Layer 11 of a small transformer language model trained on English Wikipedia (16 layers, counted from 0, width 64).
A neuron adds its activation times its output weights to the MLP's output. To switch it off is to set its activation to zero at one token and run the rest of the model.
A neuron's activation on a vector x is SiLU(gate . x) times (in . x), where the dot is the dot product.

Input weights of the MLP neurons that the questions are about. A number n stands for (n - 500) times 0.0015.
n21 gate: 526 534 513 331 468 761 321 591 672 774 736 396 374 334 421 658 634 695 552 476 522 443 527 589 619 397 500 642 378 395 666 976 547 421 598 415 775 338 587 397 753 326 281 665 505 673 345 505 645 441 695 315 286 398 491 425 500 662 536 473 592 435 764 683
n46 gate: 29 110 389 514 861 637 676 295 546 423 254 482 347 566 767 354 403 332 569 521 515 333 719 736 425 125 516 578 556 515 580 480 399 348 369 460 321 510 201 495 315 735 474 436 406 768 475 208 624 423 505 460 636 385 616 553 452 500 637 301 604 313 568 424
n51 gate: 508 440 297 489 526 588 605 638 646 463 405 463 344 674 333 364 918 174 424 366 411 604 529 559 446 337 594 744 603 690 329 415 670 341 222 410 409 634 565 686 315 489 322 513 417 504 525 509 684 526 707 433 555 456 619 621 635 504 398 153 578 285 482 665
n96 gate: 484 352 627 435 701 659 666 595 414 393 362 550 523 568 601 456 568 531 365 638 223 789 538 511 374 551 397 474 337 738 203 491 648 425 602 533 381 244 422 482 492 232 452 639 526 633 815 406 638 335 377 580 424 725 606 357 261 601 607 410 487 566 790 372
n125 gate: 457 727 711 469 431 694 389 745 605 586 904 597 473 240 576 597 295 490 339 737 505 385 413 240 714 63 334 510 540 260 521 687 749 526 597 533 574 467 455 531 763 254 259 484 434 423 553 800 631 425 525 355 431 435 687 391 667 717 475 674 530 581 612 383
n194 gate: 255 740 328 623 816 595 575 625 601 584 606 732 317 645 359 382 797 368 577 414 486 452 549 685 471 229 601 472 670 565 399 336 284 235 443 688 549 283 509 348 324 308 328 673 537 528 504 419 679 472 542 379 812 685 414 605 298 440 596 390 537 420 500 441
n230 gate: 417 247 496 360 836 698 775 346 653 514 491 434 613 526 200 558 681 150 431 455 435 445 504 541 349 369 523 438 356 522 619 448 559 275 531 423 626 442 266 581 419 395 328 591 130 649 611 523 547 275 630 410 496 316 301 491 569 603 570 491 291 702 545 579
n240 gate: 462 533 525 540 399 853 495 454 621 538 152 431 581 659 428 598 601 464 516 333 375 511 456 914 632 340 431 398 701 429 252 530 300 495 899 684 371 552 256 693 446 530 286 795 166 251 401 379 623 754 329 397 604 637 385 474 342 271 505 616 306 650 278 495
n250 gate: 528 596 655 342 461 581 545 530 569 484 352 717 283 558 566 389 469 368 449 526 529 516 803 732 510 576 881 670 347 500 505 818 145 475 373 462 589 612 186 561 457 609 510 541 525 470 331 941 409 351 171 519 675 717 378 474 257 565 681 204 465 249 384 447
n332 gate: 545 220 608 364 595 574 587 476 462 351 409 548 331 717 402 603 657 446 405 480 609 515 621 806 330 392 445 243 519 221 275 467 480 706 603 769 429 635 356 456 822 813 447 226 772 436 323 361 477 428 803 667 523 625 476 515 245 284 675 386 408 555 437 459
n334 gate: 119 381 174 533 793 269 245 393 463 108 446 465 368 437 467 172 285 336 483 567 585 168 714 688 550 83 411 489 521 193 355 373 422 527 396 346 295 445 279 439 594 819 327 344 500 461 521 461 303 457 516 677 263 300 574 700 410 332 537 457 570 603 369 409
n362 gate: 324 448 208 475 398 576 425 318 287 585 672 477 321 674 628 533 667 638 568 596 229 388 505 789 529 445 510 514 181 519 674 431 442 176 120 346 466 391 453 476 672 524 486 471 396 791 450 307 536 519 377 753 810 396 569 327 563 621 495 176 453 562 495 515
n21 in: 765 747 650 365 123 612 191 684 570 646 491 700 393 298 438 696 670 772 359 459 457 486 432 426 486 729 473 482 600 548 391 483 673 688 585 394 625 418 741 545 402 263 504 486 584 473 500 645 699 592 438 483 607 634 737 337 527 530 452 587 447 513 464 472
n46 in: 454 356 743 917 360 470 407 505 631 427 263 813 344 662 649 470 444 465 530 289 505 587 571 417 399 474 616 539 486 632 120 131 551 664 545 505 407 473 441 495 88 459 730 424 726 365 656 510 627 520 257 528 671 550 620 550 348 513 548 601 309 351 367 438
n51 in: 540 401 609 444 432 731 478 671 653 431 326 466 323 693 335 387 648 430 752 416 437 500 483 536 274 269 332 767 504 538 345 727 664 300 409 402 500 552 637 623 330 504 367 438 573 491 765 588 842 633 452 459 642 429 622 363 562 400 311 356 354 492 231 559
n96 in: 408 706 291 627 390 287 350 370 675 490 657 513 648 459 330 632 520 514 654 304 948 238 392 338 611 521 726 654 679 259 683 340 524 533 443 602 569 687 602 448 482 736 430 327 345 429 225 495 402 746 486 536 545 336 427 673 741 448 317 564 416 535 298 569
n125 in: 658 337 349 341 436 588 405 534 346 412 320 266 734 669 574 294 613 447 745 411 237 460 621 624 424 508 545 539 500 573 563 580 380 461 443 373 391 399 539 460 500 737 750 527 513 513 625 438 272 500 504 500 496 560 267 656 102 392 547 197 444 553 334 673
n194 in: 255 460 318 405 120 363 644 366 676 356 311 534 744 487 698 254 386 368 384 380 619 505 517 496 635 691 594 483 457 517 249 483 536 535 425 306 769 496 465 177 408 676 582 446 631 606 412 616 454 790 509 529 635 552 525 536 320 451 304 444 565 401 272 473
n230 in: 610 547 573 541 578 562 528 332 583 460 87 703 783 514 334 647 622 329 336 433 316 442 550 433 408 664 427 265 514 589 427 294 640 519 529 669 470 570 421 682 142 382 336 500 415 424 568 664 621 570 476 248 787 483 560 307 403 536 390 592 68 709 306 544
n240 in: 273 651 407 480 451 537 189 631 563 320 234 584 398 718 528 167 691 532 684 472 335 486 513 624 462 610 557 486 468 532 175 294 519 773 343 321 318 679 368 556 337 750 436 646 697 449 628 181 570 686 472 750 456 399 353 477 547 347 540 559 555 461 514 462
n250 in: 286 822 509 496 553 204 627 283 490 433 663 573 613 680 544 544 398 776 455 435 433 233 772 656 701 339 555 588 433 249 485 690 500 756 510 362 464 663 287 480 336 643 611 535 725 797 608 345 178 635 441 593 642 594 400 500 168 295 386 524 383 620 387 490
n332 in: 496 579 476 597 399 458 631 516 359 613 484 500 691 596 665 347 705 359 875 538 484 296 291 569 703 533 424 611 290 683 601 584 483 392 396 353 603 412 439 267 460 466 561 647 364 583 847 450 637 581 699 496 818 421 416 437 339 482 528 460 656 473 578 672
n334 in: 662 379 571 296 406 819 660 337 734 864 595 348 543 429 546 735 581 578 566 565 313 476 329 615 514 598 533 578 316 563 665 776 373 251 440 614 854 525 623 523 579 454 514 561 399 755 619 378 740 414 505 391 558 386 242 449 316 708 522 401 555 444 587 668
n362 in: 325 424 663 523 434 489 522 637 644 444 448 511 500 500 606 545 523 352 592 439 544 488 561 475 616 299 184 646 798 459 554 511 646 629 333 431 422 716 660 557 406 632 630 542 350 462 352 512 360 362 738 511 413 555 456 638 550 210 661 588 579 486 496 531

Output weights of the MLP neurons that the questions are about. A number n stands for (n - 500) times 0.0031.
n21: 641 496 543 732 489 430 506 550 528 443 509 682 444 616 480 554 491 486 435 417 568 498 562 359 509 599 622 431 620 600 420 514 540 577 557 458 472 592 505 486 448 528 619 480 562 381 492 597 477 538 501 570 456 567 442 394 534 425 480 423 546 545 459 353
n46: 613 490 537 627 494 493 547 406 479 490 529 977 465 547 469 494 502 579 508 503 528 530 481 368 479 474 485 483 574 489 461 419 467 480 528 500 472 462 562 489 466 531 472 406 515 464 533 493 592 533 514 580 514 528 574 561 452 469 502 467 452 489 432 456
n51: 538 632 514 475 395 534 496 507 505 541 471 493 487 449 453 428 625 452 518 435 471 501 616 525 456 424 529 514 514 557 516 399 512 597 481 421 416 570 529 527 400 456 445 465 443 491 509 443 596 557 522 409 433 562 520 553 384 531 564 431 530 513 480 447
n96: 414 465 429 454 585 532 535 583 435 579 552 580 500 478 439 500 524 472 521 491 532 529 325 543 591 464 470 526 469 380 558 583 533 462 566 530 580 580 487 468 633 487 474 546 421 527 471 511 325 439 574 521 481 463 485 596 600 588 520 499 531 523 566 589
n125: 460 490 518 573 551 501 499 533 476 505 489 779 523 471 414 480 456 519 522 520 514 591 391 333 519 544 486 528 426 490 533 509 486 522 567 507 497 494 517 549 539 355 483 464 445 485 486 499 509 453 626 545 511 435 503 482 581 565 539 547 529 511 581 501
n194: 525 490 522 487 615 500 394 460 527 523 512 878 488 640 481 518 473 557 503 431 464 477 532 567 479 450 502 557 522 457 542 536 447 414 492 517 424 383 495 503 568 372 443 473 481 472 530 538 572 506 507 552 522 514 511 543 543 500 603 476 525 520 518 475
n230: 604 546 523 514 478 454 476 444 520 414 449 544 532 579 495 440 530 544 454 345 520 548 610 242 424 566 617 476 637 580 462 515 542 540 595 381 515 518 486 580 324 445 586 402 525 573 649 518 541 596 433 403 433 577 532 421 608 379 456 496 473 663 532 470
n240: 443 488 403 592 496 599 511 522 480 610 440 753 395 581 478 425 524 478 541 463 479 567 396 703 487 551 510 457 445 431 445 492 541 631 564 481 513 559 483 430 479 669 399 501 415 547 435 541 446 516 488 623 554 484 502 602 529 555 526 542 480 463 420 494
n250: 540 498 473 474 483 567 507 589 501 513 446 820 576 466 448 573 513 451 535 493 427 386 585 532 547 374 474 428 459 489 525 512 477 473 451 407 506 472 365 559 634 458 533 508 523 491 483 540 477 565 514 581 484 477 596 568 552 537 534 463 543 538 508 442
n332: 423 420 465 641 468 530 442 353 565 456 454 375 448 507 511 578 450 558 508 377 551 415 474 574 534 449 477 481 501 455 450 447 510 507 648 513 473 494 509 433 443 494 626 568 471 515 486 514 388 398 437 619 579 450 524 479 592 528 514 413 594 468 430 549
n334: 600 533 433 378 515 530 574 517 502 538 549 197 497 579 507 472 540 393 527 361 484 541 469 500 606 448 568 510 399 505 503 527 477 443 470 563 412 468 510 476 513 386 504 481 444 535 446 495 614 421 524 531 579 429 407 431 645 518 473 544 561 360 477 584
n362: 512 445 525 438 570 364 528 399 513 518 575 461 551 428 507 437 396 568 417 451 397 505 568 495 480 453 556 495 439 516 506 541 488 526 575 507 532 513 509 410 518 574 416 549 497 377 536 512 445 434 559 523 388 456 453 542 599 480 394 433 561 512 454 525

Each question names a token from some text and the token that comes next. It shows the vector x that enters the MLP there. A number n stands for (n - 500) times 0.0037.

Then comes g, the gradient of the next token's log-probability with respect to the MLP's output, scaled to length 1. A neuron's effect is roughly proportional to its activation times (output weights . g). A number n stands for (n - 500) times 0.001.

"re", then ")."
x: 603 587 522 546 468 562 360 518 533 540 365 828 457 525 413 669 589 518 454 439 543 510 464 433 448 436 519 413 519 557 455 543 463 581 457 530 411 478 533 505 369 419 476 536 524 281 492 503 416 518 481 259 584 624 451 527 459 519 446 448 610 582 467 463
g: 271 532 405 362 209 519 550 656 569 385 586 548 508 569 645 421 651 633 381 702 608 486 400 544 616 352 403 563 473 492 469 591 451 253 463 678 449 494 514 275 711 416 544 508 416 474 535 592 496 619 715 316 703 445 509 579 173 694 671 383 553 476 458 399
Which neuron, switched off, lowers the next token's probability most? n230

"|", then " Women"
x: 467 397 498 570 506 523 512 552 587 513 481 900 470 516 526 502 509 469 534 390 582 570 533 626 484 469 518 565 518 550 468 405 525 444 458 504 478 503 433 462 366 750 460 581 422 471 467 443 448 501 522 651 532 536 507 554 505 255 520 517 528 484 531 461
g: 521 491 465 478 589 362 383 292 458 631 544 486 488 562 558 321 641 558 484 593 586 490 355 423 273 369 433 396 632 719 323 723 741 489 522 641 342 599 610 297 592 481 287 611 451 644 507 532 550 383 601 413 503 237 560 327 481 165 502 511 403 597 594 651
Which neuron, switched off, lowers the next token's probability most? n46

"se", then "va"
x: 611 545 563 542 509 517 445 557 521 521 513 888 426 584 535 580 637 615 417 456 609 521 451 393 563 448 549 459 538 597 513 476 473 493 589 424 498 453 594 430 507 360 448 502 552 465 492 579 514 598 514 440 533 589 594 409 526 598 468 602 627 522 515 528
g: 479 538 543 437 406 652 381 365 601 644 170 223 642 494 476 708 463 467 378 461 651 346 462 652 572 263 591 493 445 487 670 435 497 486 527 487 497 530 503 385 438 682 517 330 673 400 297 394 498 371 548 441 508 500 446 490 338 469 638 600 659 683 157 358
Which neuron, switched off, lowers the next token's probability most? n125

" |", then " R"
x: 626 530 604 659 461 444 461 427 496 424 344 610 424 654 382 510 529 497 518 430 414 541 679 491 493 493 509 435 544 473 550 475 453 537 424 528 401 576 532 492 289 533 461 405 643 533 470 438 575 418 448 597 543 437 503 491 541 431 373 446 484 434 519 630
g: 514 579 314 658 345 471 454 551 266 306 828 454 492 500 614 367 694 503 374 555 554 559 538 395 653 450 501 473 566 486 712 355 328 646 378 553 275 473 646 609 252 519 494 363 470 433 527 732 453 613 315 420 573 641 465 419 482 597 657 595 404 687 407 638
Which neuron, switched off, raises the next token's probability most? n230

"|", then " "
x: 469 398 498 575 504 516 514 555 579 514 483 903 476 514 529 502 504 468 530 392 585 569 530 619 484 471 519 564 518 549 471 402 524 444 460 506 479 507 437 469 381 751 462 581 421 464 463 449 445 496 529 649 534 535 511 552 503 256 523 520 524 489 530 463
g: 574 387 612 537 519 730 542 547 602 279 491 569 472 379 505 842 310 273 516 401 392 462 505 600 674 651 621 491 572 420 784 337 375 382 435 514 417 484 310 478 631 524 612 359 556 391 647 570 534 648 287 531 534 591 544 575 470 832 438 450 549 391 391 415
Which neuron, switched off, lowers the next token's probability most? n46

" Mount", then "ain"
x: 472 545 546 582 420 588 557 527 463 456 519 611 500 733 404 496 416 488 488 489 510 371 459 275 529 485 540 577 573 521 442 548 488 685 590 565 589 541 406 464 390 508 497 445 544 405 530 585 546 608 421 557 594 471 557 457 711 514 568 651 387 537 427 477
g: 583 486 642 559 473 472 434 346 425 511 538 648 403 416 582 582 593 672 767 553 442 269 486 533 428 856 165 646 577 419 481 455 233 442 608 700 535 684 466 513 517 506 574 417 472 674 396 441 573 362 607 635 479 603 407 390 663 618 556 624 381 294 507 413
Which neuron, switched off, raises the next token's probability most? n125

" T", then "ennis"
x: 528 604 495 512 518 502 413 403 390 413 479 656 403 522 517 469 409 541 571 465 618 458 475 82 449 552 502 509 582 526 426 434 470 481 448 474 409 540 577 359 493 544 632 545 540 499 463 521 556 479 419 523 446 630 582 550 715 469 407 519 444 465 482 483
g: 440 518 402 395 834 518 328 264 387 443 682 413 456 547 534 445 285 383 539 560 482 467 543 544 494 273 522 403 515 298 402 709 491 333 635 344 552 667 560 637 741 624 357 495 411 435 354 432 447 316 675 521 380 394 570 607 522 343 722 304 464 454 445 456
Which neuron, switched off, raises the next token's probability most? n96

"20", then " |\n"
x: 533 477 522 539 455 467 513 434 699 336 465 813 466 451 440 531 535 671 457 376 498 456 416 571 541 626 552 462 471 514 495 467 471 570 491 451 350 588 669 453 578 588 474 537 633 499 567 471 514 556 443 458 544 475 553 438 568 421 489 345 466 673 403 466
g: 393 646 445 543 273 395 526 654 590 481 295 555 515 651 743 544 655 519 777 136 628 288 534 444 468 339 460 533 659 432 496 492 472 497 329 544 330 588 454 393 306 458 572 576 582 541 458 489 388 396 731 797 596 463 473 551 434 612 554 467 572 333 450 502
Which neuron, switched off, raises the next token's probability most? n332

" to", then " be"
x: 442 579 433 481 437 573 523 340 460 475 512 914 516 637 503 476 467 389 557 507 483 587 586 546 535 614 494 415 491 453 523 535 517 584 531 426 498 485 464 528 384 514 577 508 596 471 423 436 543 565 497 479 588 414 480 388 432 556 560 477 455 576 497 535
g: 577 634 185 421 266 443 751 479 546 455 675 356 411 667 516 697 706 491 521 342 652 638 472 450 353 558 282 459 485 627 603 549 643 572 251 659 492 358 423 317 621 697 445 411 367 501 301 602 479 558 516 536 557 429 407 551 505 505 446 503 473 292 658 501
Which neuron, switched off, raises the next token's probability most? n250

" |", then " —"
x: 526 454 487 705 482 343 471 441 485 423 518 668 529 487 479 454 463 543 512 400 529 434 614 469 491 454 560 422 437 570 483 394 470 561 422 515 425 586 526 526 444 573 481 461 607 581 528 420 650 593 446 486 538 552 437 481 540 460 459 478 417 463 346 467
g: 480 505 282 503 371 301 631 648 517 576 348 476 580 560 507 464 543 693 447 439 672 427 337 356 551 716 563 615 426 528 690 369 429 535 653 474 344 322 527 339 154 465 662 331 444 339 579 429 357 695 730 705 602 448 651 572 561 518 444 358 473 472 561 577
Which neuron, switched off, raises the next token's probability most? n230

" and", then " son"
x: 569 518 505 561 553 514 489 330 427 560 461 855 485 645 436 583 384 464 491 490 518 564 596 604 483 576 507 494 465 335 540 481 484 629 551 408 427 492 452 604 462 450 547 519 598 472 467 481 502 538 507 424 538 606 476 376 520 343 546 415 435 388 526 522
g: 386 287 392 372 592 525 609 600 413 752 511 340 528 520 505 507 203 481 439 596 505 379 618 530 453 359 539 536 339 404 669 375 516 246 573 518 722 544 402 517 690 666 365 582 404 637 421 288 388 230 570 552 466 360 509 472 362 384 695 562 604 491 716 552
Which neuron, switched off, raises the next token's probability most? n46

" ", then "17"
x: 548 522 463 334 484 473 505 536 603 387 471 659 490 475 368 483 495 498 518 447 346 442 601 558 452 529 445 515 523 502 437 390 497 633 359 505 493 598 526 524 538 429 526 519 580 529 579 496 635 588 445 646 480 602 507 524 453 389 436 381 404 643 321 487
g: 509 579 423 517 174 378 394 536 529 565 489 633 360 440 696 582 526 397 417 424 670 435 612 364 327 482 461 603 731 423 486 485 385 460 536 533 174 573 620 409 371 583 626 429 705 380 343 519 472 725 486 258 559 593 706 587 625 519 441 710 536 448 427 278
Which two neurons, each switched off alone, lower its probability most, in order? n51, n334

" th", then "in"
x: 414 590 483 471 412 423 473 451 401 423 506 653 481 578 387 332 441 684 451 451 577 453 486 415 474 467 456 372 685 496 544 424 512 487 405 442 565 589 558 563 486 567 538 341 582 409 524 608 454 659 405 525 429 602 647 502 582 273 514 357 417 613 532 464
g: 310 544 373 604 400 582 370 483 541 476 518 505 400 390 653 648 658 508 516 439 556 540 420 672 464 610 253 277 748 539 491 359 680 511 544 528 480 670 689 471 591 392 379 667 485 242 396 693 449 486 392 614 560 524 220 423 340 549 672 545 681 528 355 714
Which neuron, switched off, lowers the next token's probability most? n334

" (", then "C"
x: 523 516 603 566 512 482 455 351 439 408 327 776 522 471 548 532 487 544 565 479 442 444 574 422 385 421 368 406 527 434 456 357 511 658 563 406 465 559 477 515 301 573 481 463 409 445 513 471 461 500 386 248 463 485 482 426 520 475 450 563 554 542 380 449
g: 660 576 457 759 425 430 560 145 522 406 711 644 572 447 584 606 519 425 418 694 538 432 392 491 555 631 426 379 388 491 547 590 278 545 301 484 534 475 650 552 415 170 525 552 367 388 442 525 405 510 568 603 648 627 451 626 626 504 550 668 474 824 644 547
Which neuron, switched off, lowers the next token's probability most? n46

" (", then "m"
x: 495 571 600 578 504 459 441 382 353 432 319 767 426 496 438 514 560 549 587 495 324 455 556 465 400 500 359 427 602 433 432 367 483 584 530 374 435 589 415 485 300 614 407 458 512 460 521 484 476 491 449 412 500 492 483 451 497 530 502 510 585 569 480 541
g: 487 430 370 588 287 494 384 823 304 627 483 520 406 482 355 453 567 392 577 415 703 611 346 635 464 642 482 446 473 299 455 588 764 640 539 350 455 557 627 518 486 542 279 298 687 312 486 611 400 640 327 196 528 575 624 339 492 452 512 483 501 464 459 437
Which two neurons, each switched off alone, lower its probability most, in order? n240, n334

" ", then "0"
x: 549 535 458 362 491 458 491 555 564 351 456 767 520 464 469 477 497 577 545 422 367 417 578 568 414 535 503 460 465 546 468 399 502 504 417 486 504 591 497 541 496 518 525 439 600 473 588 395 662 563 465 613 512 669 515 566 448 366 556 435 440 645 329 505
g: 409 476 299 559 564 567 334 588 704 528 663 404 636 577 474 308 472 339 628 466 552 472 435 648 503 547 474 432 395 448 289 568 642 669 406 485 614 493 612 541 708 434 225 496 711 370 440 641 502 697 281 654 603 405 375 384 507 436 179 313 491 569 640 494
Which neuron, switched off, lowers the next token's probability most? n240

"29", then " |"
x: 612 531 463 579 472 476 464 466 530 392 443 798 507 405 476 564 545 630 444 431 437 554 401 567 557 537 590 445 431 537 473 439 474 480 435 449 375 557 562 522 524 585 525 494 652 576 484 404 623 584 394 546 608 439 444 428 616 387 484 444 437 675 388 545
g: 495 419 381 435 502 462 736 536 394 651 642 338 519 463 314 406 606 655 548 481 492 340 384 692 563 370 510 503 225 516 622 598 590 493 345 503 666 392 459 469 909 468 386 546 285 666 334 428 436 300 673 606 587 415 350 520 588 605 671 444 416 530 427 562
Which two neurons, each switched off alone, lower its probability most, in order? n230, n21

" ", then "29"
x: 540 534 448 337 481 481 515 542 579 417 471 650 485 467 348 485 493 508 508 449 369 452 598 563 426 551 449 514 527 513 442 382 483 620 361 513 492 590 551 526 512 439 512 540 576 552 581 503 634 597 434 639 488 604 509 528 458 403 431 387 368 667 302 494
g: 521 608 479 522 230 357 390 458 612 583 413 622 470 511 678 547 608 422 451 374 718 494 569 349 377 506 462 545 789 324 551 465 378 478 563 530 238 511 667 425 365 550 697 484 667 360 413 474 464 791 437 292 610 554 676 530 559 422 373 718 563 487 400 277
Which neuron, switched off, lowers the next token's probability most? n51

" ", then "3"
x: 556 530 441 341 485 541 520 478 529 469 486 633 481 469 392 462 471 515 470 444 380 480 591 605 405 580 467 477 509 510 419 356 500 601 404 522 509 539 465 538 521 441 431 592 568 537 547 493 660 568 422 609 476 747 527 442 441 394 480 418 378 677 291 475
g: 515 757 469 394 544 320 700 531 468 581 490 642 472 380 588 569 645 463 594 670 398 705 351 484 400 527 581 651 753 579 547 509 307 394 453 272 420 558 511 494 161 679 530 321 600 807 420 336 505 527 462 409 436 391 625 629 643 625 494 575 551 496 529 409
Which neuron, switched off, lowers the next token's probability most? n332

"F", then "RA"
x: 670 572 521 510 515 503 520 431 364 487 452 560 536 558 537 585 481 444 509 481 501 489 401 190 489 571 561 396 570 484 568 368 444 577 490 477 556 571 556 386 315 617 464 303 467 498 436 458 377 782 418 493 507 613 402 424 630 263 477 414 526 494 411 513
g: 559 524 622 502 530 346 591 308 491 515 489 529 670 364 743 659 346 563 671 706 357 467 568 634 672 368 259 425 453 689 608 463 528 359 441 548 373 479 324 294 468 431 636 721 687 393 404 506 391 451 623 742 435 443 512 624 491 392 420 556 698 545 269 465
Which neuron, switched off, lowers the next token's probability most? n230

"on", then "o"
x: 610 535 474 534 425 466 439 593 440 413 483 806 550 455 510 498 506 567 497 503 419 485 546 430 479 526 519 488 561 677 429 555 572 556 498 388 513 463 593 424 520 357 539 750 516 345 586 631 564 718 407 450 582 493 414 505 528 593 464 515 529 435 347 421
g: 268 570 574 328 543 656 426 507 640 445 396 649 471 273 423 449 402 699 558 554 440 765 317 576 642 431 549 563 332 507 328 493 616 481 246 447 621 302 610 360 533 582 431 443 549 654 290 506 358 534 642 306 361 486 203 442 554 586 413 645 622 525 527 467
Which neuron, switched off, lowers the next token's probability most? n21

"er", then " as"
x: 542 500 461 548 394 493 357 538 577 462 394 904 527 575 417 614 468 520 386 521 437 527 498 502 467 516 517 515 556 596 505 495 508 501 554 550 522 416 580 559 459 407 501 604 463 497 451 446 546 463 491 394 533 802 521 421 448 553 452 445 503 526 475 494
g: 454 523 448 517 473 742 612 435 594 405 395 447 190 399 655 587 613 449 588 343 658 344 608 639 709 298 332 480 692 403 497 435 347 579 447 694 409 395 509 342 567 546 445 423 433 673 377 310 674 484 632 386 732 366 509 397 354 639 511 323 370 412 508 536
Which neuron, switched off, lowers the next token's probability most? n230

"ue", then "."
x: 546 609 521 548 542 480 598 542 399 548 512 773 534 501 385 486 620 524 484 402 557 578 475 587 570 560 546 549 546 526 463 438 501 447 501 493 450 520 594 401 389 333 483 416 635 447 553 562 469 666 518 522 679 689 557 602 314 463 391 399 416 633 431 466
g: 223 552 533 426 619 321 527 546 713 376 471 384 460 512 391 443 326 611 524 485 358 478 461 385 361 301 606 597 589 604 554 603 345 251 410 664 403 595 755 554 656 545 491 523 361 493 454 772 523 603 622 535 743 253 574 402 438 641 680 467 556 469 453 664
Which neuron, switched off, lowers the next token's probability most? n194

"20", then "25"
x: 547 469 507 562 480 477 521 424 595 400 514 792 438 449 440 508 526 641 478 467 406 457 392 615 556 691 589 416 475 577 517 400 471 391 504 456 368 500 603 484 494 621 431 553 556 462 549 416 504 571 475 414 561 581 511 409 526 320 517 438 410 692 405 454
g: 441 342 422 401 522 612 612 632 460 652 475 376 385 495 522 254 556 626 540 561 403 374 585 693 333 492 400 277 418 396 592 604 527 348 393 415 481 503 315 603 555 709 556 675 253 516 688 432 633 365 710 378 437 459 313 761 522 534 681 418 294 429 435 386
Which neuron, switched off, lowers the next token's probability most? n240

" Val", then "j"
x: 554 549 561 464 532 446 516 459 485 501 545 747 585 624 466 516 573 559 515 402 431 542 371 191 498 550 564 502 523 605 422 417 622 489 597 489 530 625 531 619 421 517 573 463 566 460 555 482 514 569 483 580 489 448 420 450 465 435 636 400 431 547 381 412
g: 556 470 545 420 541 465 345 799 703 462 456 394 449 417 703 345 603 395 353 400 467 522 415 499 624 216 560 659 509 486 413 405 523 327 316 645 347 413 556 569 617 810 470 639 599 437 290 521 559 519 461 435 511 358 531 459 374 515 585 857 506 690 549 548
Which neuron, switched off, lowers the next token's probability most? n46

" |", then " Total"
x: 578 529 498 683 479 467 493 373 538 534 541 789 444 536 439 483 432 554 526 430 502 492 628 525 450 462 549 448 528 527 573 468 510 535 455 527 417 569 518 637 450 482 468 506 541 587 426 500 636 406 450 444 551 498 613 429 477 455 507 525 467 478 402 475
g: 616 631 664 575 534 320 520 582 503 292 170 533 639 620 518 528 616 516 386 417 508 752 472 450 491 592 418 495 462 576 391 344 467 650 402 515 280 611 593 351 204 412 585 395 464 422 628 663 520 745 244 529 453 654 454 420 667 397 303 502 432 593 427 453
Which neuron, switched off, lowers the next token's probability most? n46